Layer 2 of a small transformer language model trained on English Wikipedia (11 layers, counted from 0, width 64).
In attention head 2, each number of a token's query is one row of weights dot the token's vector x. The head spreads its attention over the tokens so far by the softmax of query dot key.

Query weights of the head. A number n stands for (n - 500) times 0.0025.
q0: 717,727,564,506,528,382,403,630,506,509,659,413,170,626,296,225,429,520,574,672,267,514,423,776,567,516,553,341,246,678,696,357,839,561,507,452,492,498,180,350,523,370,708,493,115,585,518,475,680,608,249,190,594,498,605,405,691,736,746,633,235,232,164,196
q1: 485,452,403,88,472,498,348,642,654,754,494,520,613,439,602,485,228,745,575,473,319,523,530,594,670,529,632,538,541,429,462,499,691,462,621,353,588,309,362,680,474,457,671,312,544,345,638,613,669,493,534,475,492,660,478,488,565,482,651,632,482,414,588,237
q2: 486,654,412,288,372,534,476,376,342,400,613,342,293,614,519,625,543,599,316,574,446,480,114,704,341,652,434,308,462,646,374,560,505,386,587,542,673,499,367,495,487,548,335,427,215,631,468,574,388,565,465,460,505,446,473,253,516,522,557,311,443,314,502,519
q3: 642,517,587,692,591,413,643,584,500,538,524,495,644,534,385,457,473,346,497,594,504,622,390,535,520,458,472,523,529,475,679,348,465,708,505,665,427,488,540,512,523,497,620,556,588,430,450,375,534,353,431,446,504,503,340,559,482,480,555,523,357,677,360,441
q4: 574,444,486,413,366,518,589,570,556,410,676,547,479,575,517,519,626,477,419,643,550,605,603,570,753,359,624,393,461,372,557,457,542,596,488,415,542,417,526,622,549,429,421,654,516,455,524,463,522,332,495,485,547,577,603,471,560,505,569,622,526,528,578,536
q5: 347,505,494,393,539,554,411,388,447,331,541,613,482,488,439,620,450,651,516,588,368,374,501,413,534,423,533,407,491,470,440,536,397,437,468,481,615,664,635,492,622,547,442,548,483,434,596,501,455,628,457,492,541,407,468,532,493,502,429,639,583,562,409,402
q6: 466,505,274,495,513,531,626,573,401,592,514,339,632,474,557,491,472,608,476,379,445,490,460,519,618,477,613,534,597,503,532,410,522,476,583,476,434,399,599,581,485,439,580,396,520,456,447,636,420,439,582,531,467,354,549,433,508,430,452,479,357,565,599,566
q7: 488,376,488,405,586,514,496,468,487,437,545,396,566,576,490,383,487,608,476,314,471,613,503,541,685,300,467,483,455,519,633,457,465,451,631,536,443,428,513,402,441,566,602,609,643,341,606,497,495,627,440,710,396,582,567,712,463,530,506,410,443,446,587,469
q8: 551,507,611,587,406,488,443,350,449,473,546,605,548,627,608,527,480,431,549,430,604,492,403,430,506,540,610,444,571,487,556,659,496,442,451,510,462,415,380,528,606,521,417,561,464,568,564,320,470,398,517,503,569,437,561,547,638,453,506,525,435,523,710,736
q9: 549,585,493,521,421,401,406,474,483,426,636,510,383,708,450,480,475,394,585,505,518,510,296,494,508,528,567,491,432,503,435,534,687,339,574,466,607,619,355,520,468,629,503,642,477,518,437,499,412,570,354,459,502,590,446,349,685,507,711,463,574,485,350,607
q10: 480,430,515,604,476,534,666,608,357,589,408,478,465,352,569,590,570,427,537,371,632,349,375,445,441,557,513,594,524,426,473,462,473,624,426,554,440,524,409,486,520,288,525,333,549,627,345,550,524,404,705,506,605,663,569,387,430,403,413,438,243,688,501,625
q11: 615,610,478,651,304,508,473,490,555,643,488,476,463,559,480,494,461,449,414,535,570,404,445,486,460,492,464,591,444,581,441,513,556,458,624,548,517,400,442,595,517,583,650,540,464,347,524,369,526,485,474,450,647,335,436,359,537,631,572,467,457,657,458,612
q12: 575,486,630,379,378,524,494,485,493,499,631,493,464,610,534,539,488,649,503,532,467,609,516,374,308,315,518,566,598,543,388,667,664,431,546,376,541,575,451,522,688,333,524,629,402,616,549,429,536,393,432,430,536,482,427,588,501,415,617,649,466,395,640,518
q13: 567,495,389,596,578,511,593,431,461,641,571,371,559,395,653,369,417,455,538,457,511,466,436,437,348,646,637,480,541,382,383,509,499,497,508,483,365,388,399,414,450,462,502,378,546,536,309,528,489,518,567,601,423,609,590,665,325,422,538,522,510,582,550,544
q14: 488,538,583,386,544,622,587,544,537,414,626,420,369,423,638,601,532,522,348,488,465,557,488,406,467,432,414,326,435,611,609,602,450,557,593,523,384,790,568,465,493,473,469,510,433,539,508,598,513,343,518,387,501,386,483,411,580,510,398,457,519,423,378,364
q15: 364,539,508,635,564,603,636,702,673,501,586,590,486,485,394,424,516,567,577,440,611,594,645,473,582,531,508,305,625,531,419,542,534,403,426,459,504,548,337,615,599,561,395,442,424,376,426,432,654,542,515,509,460,606,520,339,447,491,381,683,508,407,481,670
q16: 895,861,451,537,725,920,721,723,136,279,698,555,27,683,424,354,474,60,730,388,541,222,72,611,705,696,238,394,340,560,554,685,735,551,433,433,669,659,443,475,471,503,424,440,548,508,601,639,530,511,418,233,588,437,196,434,657,546,494,371,868,139,398,238
q17: 676,535,708,505,491,387,487,604,510,116,594,345,604,408,338,695,526,661,270,630,278,151,494,302,391,683,422,310,489,568,585,600,451,436,519,461,609,604,567,354,424,743,344,356,573,691,546,374,972,466,971,689,486,234,660,562,339,494,752,473,779,256,484,427
q18: 208,569,394,442,461,438,522,483,368,585,670,375,683,383,509,556,382,673,522,585,288,526,860,495,519,435,647,296,390,544,476,501,638,546,531,499,420,239,225,209,514,392,559,278,367,367,545,519,412,601,562,608,427,655,854,541,660,617,524,557,485,447,170,698
q19: 537,531,686,542,495,643,456,687,545,538,438,609,500,527,576,479,587,417,560,445,576,482,510,367,485,608,513,580,544,506,431,559,538,508,347,531,419,373,478,439,472,479,458,476,538,401,551,469,666,497,521,500,530,417,483,595,561,531,473,586,423,442,530,585
q20: 625,555,405,572,542,558,527,618,512,568,453,546,492,559,428,399,430,644,643,372,573,391,424,499,514,594,447,633,383,597,563,436,419,480,411,593,547,582,527,346,678,436,587,507,486,441,451,455,584,577,510,540,383,406,504,526,465,569,436,443,430,442,523,602
q21: 482,410,382,543,535,404,621,607,410,498,485,416,579,560,557,511,356,489,578,465,465,466,332,545,641,447,565,617,512,490,695,436,489,537,730,704,576,553,430,283,458,587,617,600,593,487,758,620,554,366,457,508,510,589,459,735,444,507,448,426,421,649,379,619
q22: 479,500,643,389,548,368,346,444,660,424,489,467,472,493,549,635,372,309,565,513,654,521,467,470,582,461,467,495,494,590,661,541,498,645,456,497,467,417,427,466,393,375,452,596,498,552,543,412,563,431,475,507,543,516,546,446,693,532,527,447,281,555,426,547
q23: 538,476,600,607,559,362,415,628,538,554,457,524,533,426,549,442,537,359,481,430,544,591,465,601,431,528,575,630,492,564,585,435,568,628,456,549,515,402,544,587,371,393,527,453,539,518,369,437,665,434,610,419,465,517,450,432,352,460,514,353,536,452,442,493
q24: 497,402,564,501,495,495,408,382,587,376,601,438,448,555,561,476,460,535,495,488,406,526,463,505,531,422,654,478,423,547,452,537,655,462,593,464,611,633,570,458,693,465,367,591,501,556,596,544,506,411,389,446,530,532,458,492,537,583,492,646,541,504,571,332
q25: 560,618,528,525,542,487,361,472,520,540,465,514,570,594,618,507,451,484,503,574,420,593,536,439,492,643,622,345,487,649,578,440,515,374,559,462,442,429,402,466,555,491,490,456,515,458,618,494,562,683,418,547,469,485,521,579,471,583,428,543,586,561,314,613
q26: 486,670,443,544,650,513,471,533,375,494,486,523,394,373,649,311,625,315,552,379,510,593,293,538,558,665,339,403,419,660,529,258,562,567,460,338,502,449,410,439,594,427,342,380,579,461,564,587,346,456,562,397,649,394,504,408,679,512,306,369,558,486,569,580
q27: 639,529,338,615,622,369,542,584,562,524,523,513,313,602,289,483,304,398,652,585,407,344,411,632,502,627,435,544,342,488,505,637,421,411,385,574,801,574,358,404,465,547,446,699,760,614,398,336,663,532,443,456,564,478,450,316,307,518,810,409,495,306,509,581
q28: 382,590,547,530,480,366,470,418,507,547,453,552,564,529,492,558,631,506,578,465,696,394,690,412,368,533,522,459,597,508,297,457,437,394,498,471,325,560,515,385,468,577,596,451,477,310,463,515,566,587,532,337,428,488,505,667,463,497,526,627,540,561,523,534
q29: 565,485,491,387,544,327,456,593,424,430,420,640,457,379,573,577,497,556,515,624,577,424,526,530,554,412,461,481,551,479,466,469,351,549,323,543,583,594,584,509,526,510,462,446,425,506,632,451,520,457,493,412,653,433,500,599,469,480,712,304,460,553,554,550
q30: 576,329,517,408,416,592,544,629,477,475,555,459,474,606,701,588,404,364,379,642,366,565,516,388,603,645,659,496,670,507,517,519,601,543,567,496,491,354,514,732,657,343,495,362,634,382,478,346,531,576,523,615,548,515,485,369,519,378,434,536,341,625,435,624
q31: 412,605,687,551,355,361,371,509,536,473,557,372,510,372,550,454,422,468,463,470,678,437,608,383,490,227,527,452,575,432,506,321,404,641,395,556,464,480,522,489,616,549,398,580,556,377,631,420,373,461,474,535,560,547,432,544,466,415,552,487,454,430,577,585

Each question shows a short text with each token's key, already scaled and adjusted for position as the last token sees it. A number n stands for (n - 500) times 0.0028.

Then comes the last token's vector x. A number n stands for (n - 500) times 0.0077.

0 ",": 504,499,536,441,564,565,395,473,658,491,186,547,545,485,439,545,500,498,499,496,525,458,512,327,575,491,702,552,547,530,395,519
1 " the": 499,497,497,461,515,553,462,508,541,507,76,524,676,469,491,515,497,491,499,455,499,474,505,355,545,492,636,648,530,524,316,519
2 " two": 500,499,504,472,512,555,478,507,557,440,27,507,601,439,406,560,503,491,495,484,493,482,470,350,520,559,606,620,597,502,364,597
3 " ent": 497,505,507,447,531,577,444,472,593,463,195,423,549,604,412,574,502,491,493,471,540,476,391,400,512,501,613,636,462,577,424,536
4 "ities": 498,500,488,468,534,541,457,484,589,419,157,382,564,465,468,596,502,501,502,473,523,467,415,379,487,452,606,574,534,621,432,465
5 " were": 500,501,504,478,471,579,447,467,604,423,36,448,589,494,444,549,498,501,497,430,514,488,500,387,580,718,596,552,715,429,430,504
6 " thus": 501,504,494,479,464,606,456,497,616,452,98,409,580,463,432,486,498,497,498,447,521,478,422,421,505,616,631,551,705,552,401,563
7 " merged": 499,502,498,495,443,562,507,461,592,416,146,443,640,472,397,615,497,501,496,517,498,502,450,250,599,601,496,598,711,550,478,614
8 " on": 501,497,500,492,507,591,495,527,636,499,128,493,657,500,460,571,503,516,503,383,537,488,442,364,510,561,681,586,594,516,427,582
x: 493,671,432,545,690,372,602,435,489,718,455,552,423,624,343,438,370,541,425,751,471,499,528,412,391,360,516,395,765,726,411,491,380,518,557,574,582,615,603,431,553,559,567,451,447,259,577,397,353,549,432,279,338,477,573,560,348,435,450,592,480,340,630,287
To which token does the last token give the most attention? 7 " merged"

0 "ime": 499,500,504,494,499,504,498,499,539,471,369,487,519,497,494,542,498,500,502,513,503,485,450,483,461,472,557,548,488,551,448,462
1 " Museum": 501,501,501,481,542,517,487,493,562,487,398,366,494,413,481,622,500,500,501,510,496,484,465,447,500,466,548,523,496,555,486,462
2 "s": 502,502,501,486,486,485,503,507,507,461,382,448,482,501,505,524,499,499,501,518,497,484,421,486,432,484,556,546,505,522,445,490
3 ",": 498,501,513,473,523,541,446,489,582,490,344,514,516,501,482,520,500,500,504,471,522,480,500,407,533,501,602,523,531,509,443,511
4 " and": 501,503,501,475,518,567,456,501,573,500,317,481,576,516,490,512,501,496,501,469,529,482,483,447,535,495,584,546,530,529,426,512
5 " also": 499,502,499,488,482,548,479,492,548,459,321,442,532,498,477,522,501,497,500,486,513,490,454,438,531,564,553,542,583,546,454,508
6 " holding": 500,502,501,483,510,548,523,492,526,472,316,409,554,503,477,536,499,503,498,471,485,482,444,443,496,548,553,555,544,532,482,554
7 " educ": 503,497,510,492,519,552,475,481,556,499,321,424,561,511,426,561,501,495,498,464,512,493,466,433,548,462,502,536,472,575,457,562
8 "ational": 501,498,498,495,506,541,496,484,528,482,342,419,542,478,487,560,501,503,498,465,528,492,466,444,519,474,551,560,525,591,495,512
x: 629,561,368,430,618,482,527,381,378,534,540,573,545,568,454,509,430,495,480,551,362,578,386,587,581,564,575,472,565,726,467,792,543,297,306,531,634,538,428,572,512,412,452,391,420,482,593,345,379,688,247,365,263,559,522,367,673,535,792,521,643,277,429,460
To which token does the last token give the most attention? 4 " and"

0 "19": 500,505,505,469,460,498,600,521,591,448,469,569,271,370,439,501,498,498,503,541,526,494,424,568,299,449,541,553,526,497,447,432
1 "30": 504,499,506,488,437,514,558,518,573,437,371,380,339,488,580,492,503,496,497,560,550,492,391,598,290,372,521,579,494,500,487,511
2 "s": 503,503,503,480,472,471,509,515,518,438,305,403,469,505,511,535,499,499,500,532,496,478,371,498,384,473,592,589,505,552,410,485
3 " conc": 499,503,504,475,525,524,483,502,508,432,259,344,540,552,450,526,503,496,494,501,528,480,417,428,514,513,589,570,503,586,443,555
4 "rete": 499,502,497,472,515,501,505,487,544,469,228,400,576,488,413,575,502,497,501,496,509,476,428,440,459,487,571,603,440,637,389,492
5 " run": 498,500,503,472,519,527,548,491,569,436,236,401,577,511,511,618,498,501,497,479,502,484,408,444,402,498,593,557,495,592,488,624
6 "ways": 500,503,496,479,520,519,498,501,569,444,264,312,550,520,468,605,498,502,502,479,499,475,394,444,460,484,553,581,426,595,490,467
7 " were": 502,500,510,492,461,550,463,474,592,421,123,412,586,538,475,556,500,504,499,443,505,497,479,432,537,700,564,550,641,451,457,499
8 " constructed": 501,501,501,483,532,568,507,494,564,451,200,350,606,404,463,587,500,500,497,420,520,476,462,342,570,587,564,550,622,542,470,603
x: 438,603,468,494,660,459,626,362,535,597,536,498,516,526,325,509,548,588,558,502,304,668,492,433,424,649,566,619,532,751,425,573,574,303,480,537,377,563,551,297,330,476,262,455,508,390,628,357,365,770,336,510,343,456,340,461,291,515,732,577,585,449,397,407
Which token does the last token look at most, and with what share of its attention? 7 " were", with about 90%

0 " the": 498,497,499,472,512,531,479,502,526,504,241,524,603,481,496,521,500,497,499,480,493,482,505,397,525,493,589,588,509,517,382,504
1 " base": 501,499,503,467,528,543,514,489,549,473,295,410,547,441,478,563,499,497,501,504,490,477,434,451,477,495,587,562,509,573,447,518
2 ".": 500,501,503,457,560,541,420,506,570,487,262,583,544,500,488,517,500,500,500,480,523,478,480,432,546,441,609,535,525,484,452,502
3 " É": 499,502,505,470,531,533,436,490,562,492,302,488,540,535,458,608,501,502,498,468,534,486,442,379,522,486,571,528,484,541,399,421
4 "v": 498,502,499,489,493,481,497,475,495,461,316,465,505,512,546,572,500,500,496,516,497,490,440,477,481,440,584,563,525,560,416,473
5 "re": 498,500,501,479,499,511,521,485,522,484,329,475,504,496,509,548,501,502,496,490,503,488,424,521,444,433,569,578,500,518,404,493
6 "ux": 498,501,494,476,502,534,520,496,557,467,370,476,492,552,522,551,499,504,501,465,512,480,426,484,424,466,574,553,462,561,458,450
7 " was": 502,499,504,497,480,540,487,478,556,455,226,482,563,490,502,561,500,503,500,461,503,502,485,436,547,631,563,532,644,456,474,509
8 " heav": 500,497,496,477,535,547,520,492,595,459,393,474,590,592,478,480,502,502,499,422,503,476,447,462,487,508,522,527,441,643,490,478
x: 464,591,639,423,625,490,389,688,620,391,580,517,374,573,385,666,465,559,571,662,394,382,632,610,418,705,403,488,538,382,677,683,511,415,377,503,491,448,215,495,481,543,267,604,608,623,444,526,562,837,458,409,551,500,375,674,419,345,622,367,498,381,537,357
Which two tokens does the last token look at most, in order? 0 " the", 1 " base"

0 "ch": 499,498,500,490,507,489,493,489,523,463,384,471,513,537,526,547,498,497,501,519,509,488,429,494,443,453,573,541,479,563,435,485
1 "at": 502,497,495,498,501,502,491,487,514,464,349,455,543,518,538,523,499,495,500,509,504,490,438,468,477,454,579,546,505,554,461,511
2 "ka": 502,500,506,487,519,516,509,494,519,479,374,483,518,559,485,548,500,499,501,501,492,484,446,469,458,457,575,529,435,611,437,453
3 " Regional": 500,502,494,496,514,515,499,479,538,503,341,461,562,489,494,601,502,497,500,496,500,494,479,476,480,438,559,555,444,562,477,505
4 " Council": 498,502,499,490,524,545,494,498,577,488,366,418,523,429,474,599,500,500,501,496,506,486,470,443,467,452,551,559,477,555,474,487
5 " of": 499,502,504,483,475,548,487,498,571,507,301,449,565,459,482,526,500,500,501,474,504,481,452,440,513,502,586,576,544,525,434,510
6 " People": 500,500,505,493,528,513,480,500,565,486,314,426,544,434,453,589,498,503,499,498,506,492,499,432,457,487,566,537,481,571,460,503
7 "'s": 501,500,496,491,511,528,475,504,547,476,289,448,550,506,479,550,499,504,500,447,503,489,466,431,470,539,583,564,512,530,435,501
8 " Dep": 501,497,513,482,537,521,523,463,484,493,349,455,526,468,488,588,503,504,501,475,472,491,438,489,504,495,550,514,456,537,452,505
x: 593,586,456,628,576,628,199,512,638,496,606,445,344,552,404,490,468,406,401,581,550,585,265,571,615,418,266,386,388,513,474,456,496,441,405,686,631,673,469,552,820,517,276,527,444,590,548,489,423,729,503,508,467,421,364,427,315,406,485,278,568,563,481,303
To which token does the last token give the most attention? 5 " of"

0 "m": 499,500,491,493,504,471,502,487,512,466,363,448,514,526,503,543,499,496,500,526,502,490,444,508,449,463,573,546,479,565,433,508
1 "itt": 501,499,506,479,498,500,491,487,534,459,395,467,533,541,506,566,499,494,502,507,499,488,441,475,481,487,549,544,484,557,433,435
2 " B": 501,501,498,492,496,486,492,491,510,488,343,432,491,506,464,559,502,497,496,520,506,490,446,469,447,449,558,563,500,552,417,537
3 "f": 500,502,498,486,506,518,515,487,507,466,379,429,498,508,536,566,502,500,498,508,512,491,457,501,462,454,579,527,502,569,433,518
4 " ": 496,503,504,501,461,447,450,519,578,435,358,486,474,509,466,520,498,501,501,498,553,502,451,485,475,503,567,546,555,511,466,485
5 "10": 500,497,514,491,462,462,517,527,510,453,351,486,404,532,431,474,498,502,498,528,519,502,423,551,377,437,503,505,458,508,460,563
6 "9": 502,500,516,490,478,496,548,497,486,481,360,410,470,490,464,520,498,499,499,520,509,499,447,536,409,396,536,521,453,575,475,601
7 " and": 500,502,499,488,505,581,462,505,575,497,304,462,572,529,486,510,500,508,501,449,533,486,471,452,518,483,588,549,513,539,427,525
8 " Jun": 501,497,513,491,542,500,474,493,548,485,329,530,545,530,479,588,504,504,498,473,528,500,462,459,511,493,565,518,518,553,443,496
x: 381,713,523,527,598,538,600,580,474,277,734,708,496,610,465,371,670,353,313,750,537,382,317,411,436,421,381,440,426,620,420,612,449,464,585,762,432,625,521,314,651,575,451,471,553,495,665,489,522,665,401,310,495,567,378,449,547,573,614,513,509,384,529,316
Which two tokens does the last token look at most, in order? 7 " and", 8 " Jun"

0 "3": 503,498,500,493,497,507,544,500,473,485,434,403,464,537,476,491,499,502,497,515,504,497,431,508,410,429,539,527,430,569,505,582
1 "/": 502,501,508,480,521,501,483,507,548,494,405,462,453,465,452,507,503,499,502,507,521,490,436,481,461,448,605,527,552,562,456,506
2 "62": 498,501,510,490,489,487,530,492,490,489,392,446,409,483,436,489,506,503,498,512,512,496,482,533,387,351,500,508,447,533,510,556
3 " V": 497,502,505,487,506,484,479,495,519,484,372,438,489,493,488,563,502,500,497,510,506,489,462,452,472,465,558,558,512,523,442,506
4 "ent": 499,504,497,485,505,528,506,494,535,467,389,468,514,482,516,531,501,497,500,495,503,484,445,488,490,506,557,547,515,539,435,492
5 "ou": 498,501,499,482,514,524,511,487,523,474,368,499,506,533,508,560,501,501,498,479,507,488,450,479,470,483,561,515,487,543,434,475
6 "x": 499,500,498,486,508,512,501,503,528,474,380,488,500,504,490,535,499,503,500,479,506,489,432,500,457,480,569,532,469,565,443,475
7 " -": 499,498,492,495,505,550,457,510,554,485,340,531,526,495,457,518,500,499,502,467,525,488,464,460,508,457,600,525,533,539,443,520
8 " C": 501,498,513,489,508,512,488,493,524,485,371,462,492,507,465,560,503,501,501,481,508,491,446,462,480,476,547,546,484,546,447,512
x: 636,625,508,765,445,564,491,396,535,361,664,684,442,624,389,417,556,493,482,537,505,397,82,500,659,564,493,257,566,540,545,461,472,467,528,745,600,561,597,423,634,490,268,698,547,410,461,405,487,631,365,481,519,578,608,404,596,545,614,434,473,251,336,433
To which token does the last token give the most attention? 7 " -"

0 " he": 500,502,494,473,480,549,466,462,460,514,151,303,584,471,355,553,499,500,497,494,495,485,522,383,534,581,595,583,694,594,321,537
1 " was": 503,501,498,460,489,592,470,459,579,441,101,409,601,474,532,565,502,496,497,465,518,494,522,405,585,724,589,523,720,431,482,542
2 " an": 501,502,505,460,529,583,452,498,512,499,111,428,596,526,403,535,502,495,495,446,500,474,479,333,524,606,617,622,583,525,393,582
3 " adj": 499,504,498,442,550,620,508,467,540,502,246,466,516,574,377,543,501,500,496,453,459,464,370,434,520,536,646,574,489,644,421,556
4 "unct": 495,507,500,483,505,577,512,465,565,438,233,450,573,454,482,626,499,492,499,491,490,482,414,340,549,527,569,613,527,605,458,579
5 " professor": 499,498,500,459,548,583,466,465,592,494,227,326,594,371,450,651,499,506,499,430,471,461,452,346,594,490,560,591,518,542,437,462
6 " of": 500,504,513,476,486,609,462,487,582,521,147,387,643,421,484,551,499,505,502,436,510,478,436,392,582,492,655,612,590,534,393,531
7 " English": 502,500,488,476,515,515,476,521,649,455,263,482,530,438,387,640,500,502,499,465,531,481,454,418,486,481,585,557,452,702,366,351
8 " at": 501,495,500,492,487,624,474,512,545,495,208,430,610,527,530,559,502,515,508,385,508,481,395,360,502,563,586,607,530,519,404,599
x: 512,636,432,543,657,487,713,594,598,619,521,489,505,416,338,471,417,611,634,743,506,377,546,535,601,305,622,544,727,590,478,616,593,439,741,551,541,564,651,535,473,462,311,541,606,393,534,445,395,718,317,394,435,460,400,584,394,514,336,672,700,467,733,483
To which token does the last token give the most attention? 2 " an"

0 "36": 504,498,497,489,469,574,564,518,505,468,285,340,414,493,482,503,497,502,493,537,545,490,379,508,340,357,583,573,481,627,461,646
1 ",": 503,499,535,449,548,564,419,480,655,492,225,499,525,496,454,535,503,498,502,484,536,464,493,339,543,473,692,564,530,540,412,547
2 " through": 501,500,506,451,493,562,494,481,624,494,138,468,631,542,486,555,501,491,502,479,517,464,424,379,477,527,623,621,537,573,428,539
3 " the": 502,502,502,471,513,566,471,510,546,507,117,522,653,487,492,514,500,492,499,435,501,475,496,355,528,487,625,635,509,530,335,527
4 " Soviet": 496,502,501,474,535,546,409,490,610,486,206,541,565,499,411,644,498,501,500,459,486,484,463,389,583,466,541,575,327,629,437,304
5 " Union": 498,501,495,475,532,534,506,482,617,482,246,419,547,394,435,646,499,505,501,488,485,472,445,446,450,437,594,616,456,625,429,447
6 " con": 503,504,522,468,533,583,456,499,575,476,163,458,573,515,486,525,497,509,498,439,525,481,418,438,501,469,649,579,494,595,393,497
7 "stitution": 501,499,489,482,518,547,498,486,564,457,252,345,580,388,433,616,498,498,499,472,500,475,442,429,500,494,562,609,525,638,458,488
8 ",": 500,498,472,490,514,588,413,489,637,481,212,509,532,450,467,558,503,502,505,410,543,473,486,345,556,493,687,552,550,514,381,521
x: 474,514,416,738,707,495,498,297,658,674,408,508,326,630,491,386,539,706,485,598,560,244,501,647,448,463,459,478,378,807,647,500,494,399,617,508,460,555,429,387,559,583,348,501,640,408,567,276,491,554,322,592,471,531,432,638,513,495,548,743,489,635,460,365
Which token does the last token look at most, and with what share of its attention? 3 " the", with about 50%

0 " a": 501,499,505,482,499,521,479,494,506,489,304,474,560,508,457,522,499,498,499,488,506,483,470,427,534,533,568,569,537,522,430,523
1 " refer": 502,498,494,485,515,521,450,484,556,455,329,449,582,480,442,525,502,495,501,491,542,501,493,463,568,461,545,540,617,487,500,506
2 "end": 501,500,489,488,512,519,492,476,512,461,355,469,544,487,500,536,502,492,499,510,504,487,469,469,538,492,551,535,573,527,442,514
3 "um": 503,501,501,485,506,528,501,499,535,469,378,470,525,505,507,533,501,500,501,497,514,483,446,471,472,475,575,539,478,545,436,485
4 " on": 498,504,505,476,511,540,498,510,562,492,330,485,565,515,482,523,499,496,501,464,518,491,464,439,496,542,590,547,566,518,472,538
5 " the": 499,503,502,493,502,541,480,508,519,503,298,500,581,497,505,496,502,500,500,456,503,487,504,426,513,496,566,570,518,506,404,511
6 " question": 502,501,498,487,509,519,476,489,553,477,329,430,570,448,472,543,498,500,500,487,500,487,471,430,530,505,550,541,577,549,467,517
7 " of": 500,501,503,492,490,556,486,494,551,512,309,457,568,451,496,527,500,504,501,466,494,487,463,451,546,506,582,561,562,509,441,500
8 " un": 501,498,508,491,495,546,465,507,556,488,338,513,531,525,494,513,501,502,501,462,528,486,437,451,497,484,582,526,495,546,427,503
x: 673,604,604,655,766,385,543,545,561,311,586,735,317,663,288,391,586,453,514,543,593,372,503,488,535,536,543,291,522,586,584,427,572,557,598,375,492,729,384,523,588,704,447,390,582,419,477,426,451,545,374,369,262,426,541,424,287,429,693,414,605,245,472,564
Which two tokens does the last token look at most, in order? 7 " of", 0 " a"

0 "/": 503,501,514,480,530,493,464,509,566,489,401,509,469,448,456,510,500,496,503,510,521,491,461,473,476,469,599,513,569,539,451,472
1 "62": 504,502,507,485,498,489,530,490,494,484,374,450,412,466,443,490,505,501,498,515,510,493,489,524,384,354,501,501,454,528,507,555
2 " V": 500,502,501,488,508,482,475,495,519,483,367,439,491,491,488,565,503,498,496,514,506,489,463,449,473,465,559,558,513,522,439,506
3 "ent": 501,502,497,484,506,526,502,493,536,465,384,470,515,481,515,532,501,493,500,499,505,484,445,485,492,506,559,548,516,537,432,490
4 "ou": 500,501,497,480,515,522,509,487,523,473,363,499,507,532,509,561,502,500,498,485,507,488,450,478,471,484,562,515,488,543,432,474
5 "x": 499,501,498,484,509,510,498,504,528,473,377,489,501,503,490,537,500,502,501,484,506,488,431,499,457,479,571,533,468,565,441,474
6 " -": 499,498,495,492,511,548,453,509,554,484,332,537,530,493,458,521,501,501,503,467,525,487,468,457,511,458,601,523,533,536,441,516
7 " C": 503,499,514,487,510,511,485,492,525,485,367,462,492,506,464,562,501,503,500,484,508,491,445,460,480,476,549,546,484,546,446,512
8 "N": 502,498,508,497,516,537,502,493,499,473,379,473,465,504,495,537,501,503,501,483,501,493,450,485,446,493,558,540,462,535,444,496
x: 564,504,527,570,488,491,617,474,437,254,513,632,478,613,612,377,341,313,568,605,301,364,197,602,567,518,473,177,351,539,489,396,543,318,686,587,543,513,533,466,615,414,336,667,596,407,536,401,500,601,527,525,630,509,590,372,685,753,620,565,572,348,331,559
To which token does the last token give the most attention? 6 " -"

0 " New": 502,498,499,483,522,523,507,499,550,505,324,447,503,486,462,590,498,495,497,508,483,477,454,450,414,417,587,589,437,574,399,504
1 " York": 503,499,506,461,568,539,493,480,621,474,394,576,527,532,418,619,502,494,501,479,473,485,495,473,483,460,537,489,377,608,455,381
2 " City": 501,499,499,475,559,537,486,485,585,474,364,440,520,492,467,624,503,494,502,497,496,487,448,469,437,448,565,539,450,592,469,434
3 " schools": 499,499,505,487,520,517,483,502,555,461,291,370,506,463,460,573,502,502,503,498,503,475,436,403,489,491,552,545,516,596,486,522
4 ",": 499,501,508,472,518,554,432,490,605,487,294,505,517,497,468,528,498,500,506,456,532,475,493,394,534,494,631,535,540,511,427,527
5 " and": 500,505,499,477,506,586,442,504,593,498,262,468,597,520,475,508,501,500,502,455,541,479,474,446,537,483,605,565,534,534,406,525
6 " was": 502,500,503,494,469,550,478,478,560,457,223,457,565,488,500,542,499,503,499,462,512,500,491,449,562,642,568,536,681,474,480,532
7 " the": 498,501,504,503,492,559,474,513,529,511,230,501,608,489,500,500,498,506,499,441,509,486,501,412,523,481,586,593,524,506,378,538
8 " chairman": 501,499,501,490,532,557,505,480,576,459,322,432,546,369,465,631,504,505,500,462,502,487,473,398,577,518,545,557,539,527,498,520
x: 506,600,541,525,346,410,648,428,455,429,512,440,526,675,477,482,483,616,640,629,292,657,588,537,284,554,420,443,459,561,567,556,485,303,674,689,696,753,538,388,389,543,283,364,420,421,583,376,353,760,440,481,515,590,438,478,640,580,712,577,645,492,427,338
Which two tokens does the last token look at most, in order? 7 " the", 6 " was"

0 " from": 499,500,496,459,510,531,465,501,588,495,202,521,587,492,493,498,500,498,502,500,509,477,466,464,482,478,587,561,577,492,439,480
1 " the": 499,499,501,475,510,535,477,506,532,503,240,509,606,481,499,510,498,495,500,469,500,481,509,398,517,488,591,588,499,520,381,504
2 " Soviet": 500,501,501,476,522,527,432,492,579,489,291,529,546,497,441,595,503,498,500,482,489,488,487,421,558,482,527,547,383,588,454,357
3 " Union": 500,502,497,483,518,514,501,487,580,486,323,445,535,423,457,599,502,501,501,503,487,480,465,465,463,458,566,580,469,583,449,461
4 " to": 499,505,507,475,474,555,456,497,561,500,242,478,601,581,524,514,501,495,500,455,511,483,455,403,532,563,567,570,533,511,429,507
5 " Western": 499,504,496,485,511,488,481,488,540,472,298,466,571,492,491,616,498,503,500,484,494,485,445,475,493,471,538,566,446,615,448,463
6 " Europe": 500,498,496,490,510,518,481,497,552,474,306,494,545,473,403,581,499,500,502,487,510,487,461,431,502,467,542,559,435,651,433,429
7 ",": 502,500,486,487,515,565,442,492,598,486,300,493,521,471,487,534,501,503,505,438,532,481,494,396,533,496,632,533,527,511,421,518
8 " negoti": 501,499,518,495,528,569,487,476,512,480,268,395,572,540,436,547,504,502,501,451,491,491,450,421,529,520,568,547,537,562,481,577
x: 462,574,623,543,560,465,597,380,629,378,567,470,477,537,581,372,564,480,611,754,609,523,591,508,550,552,379,368,367,281,330,517,558,272,331,510,546,628,472,710,534,514,554,569,699,316,454,426,520,821,322,464,512,472,359,414,570,547,870,435,635,328,538,391
Which token does the last token look at most, and with what share of its attention? 1 " the", with about 20%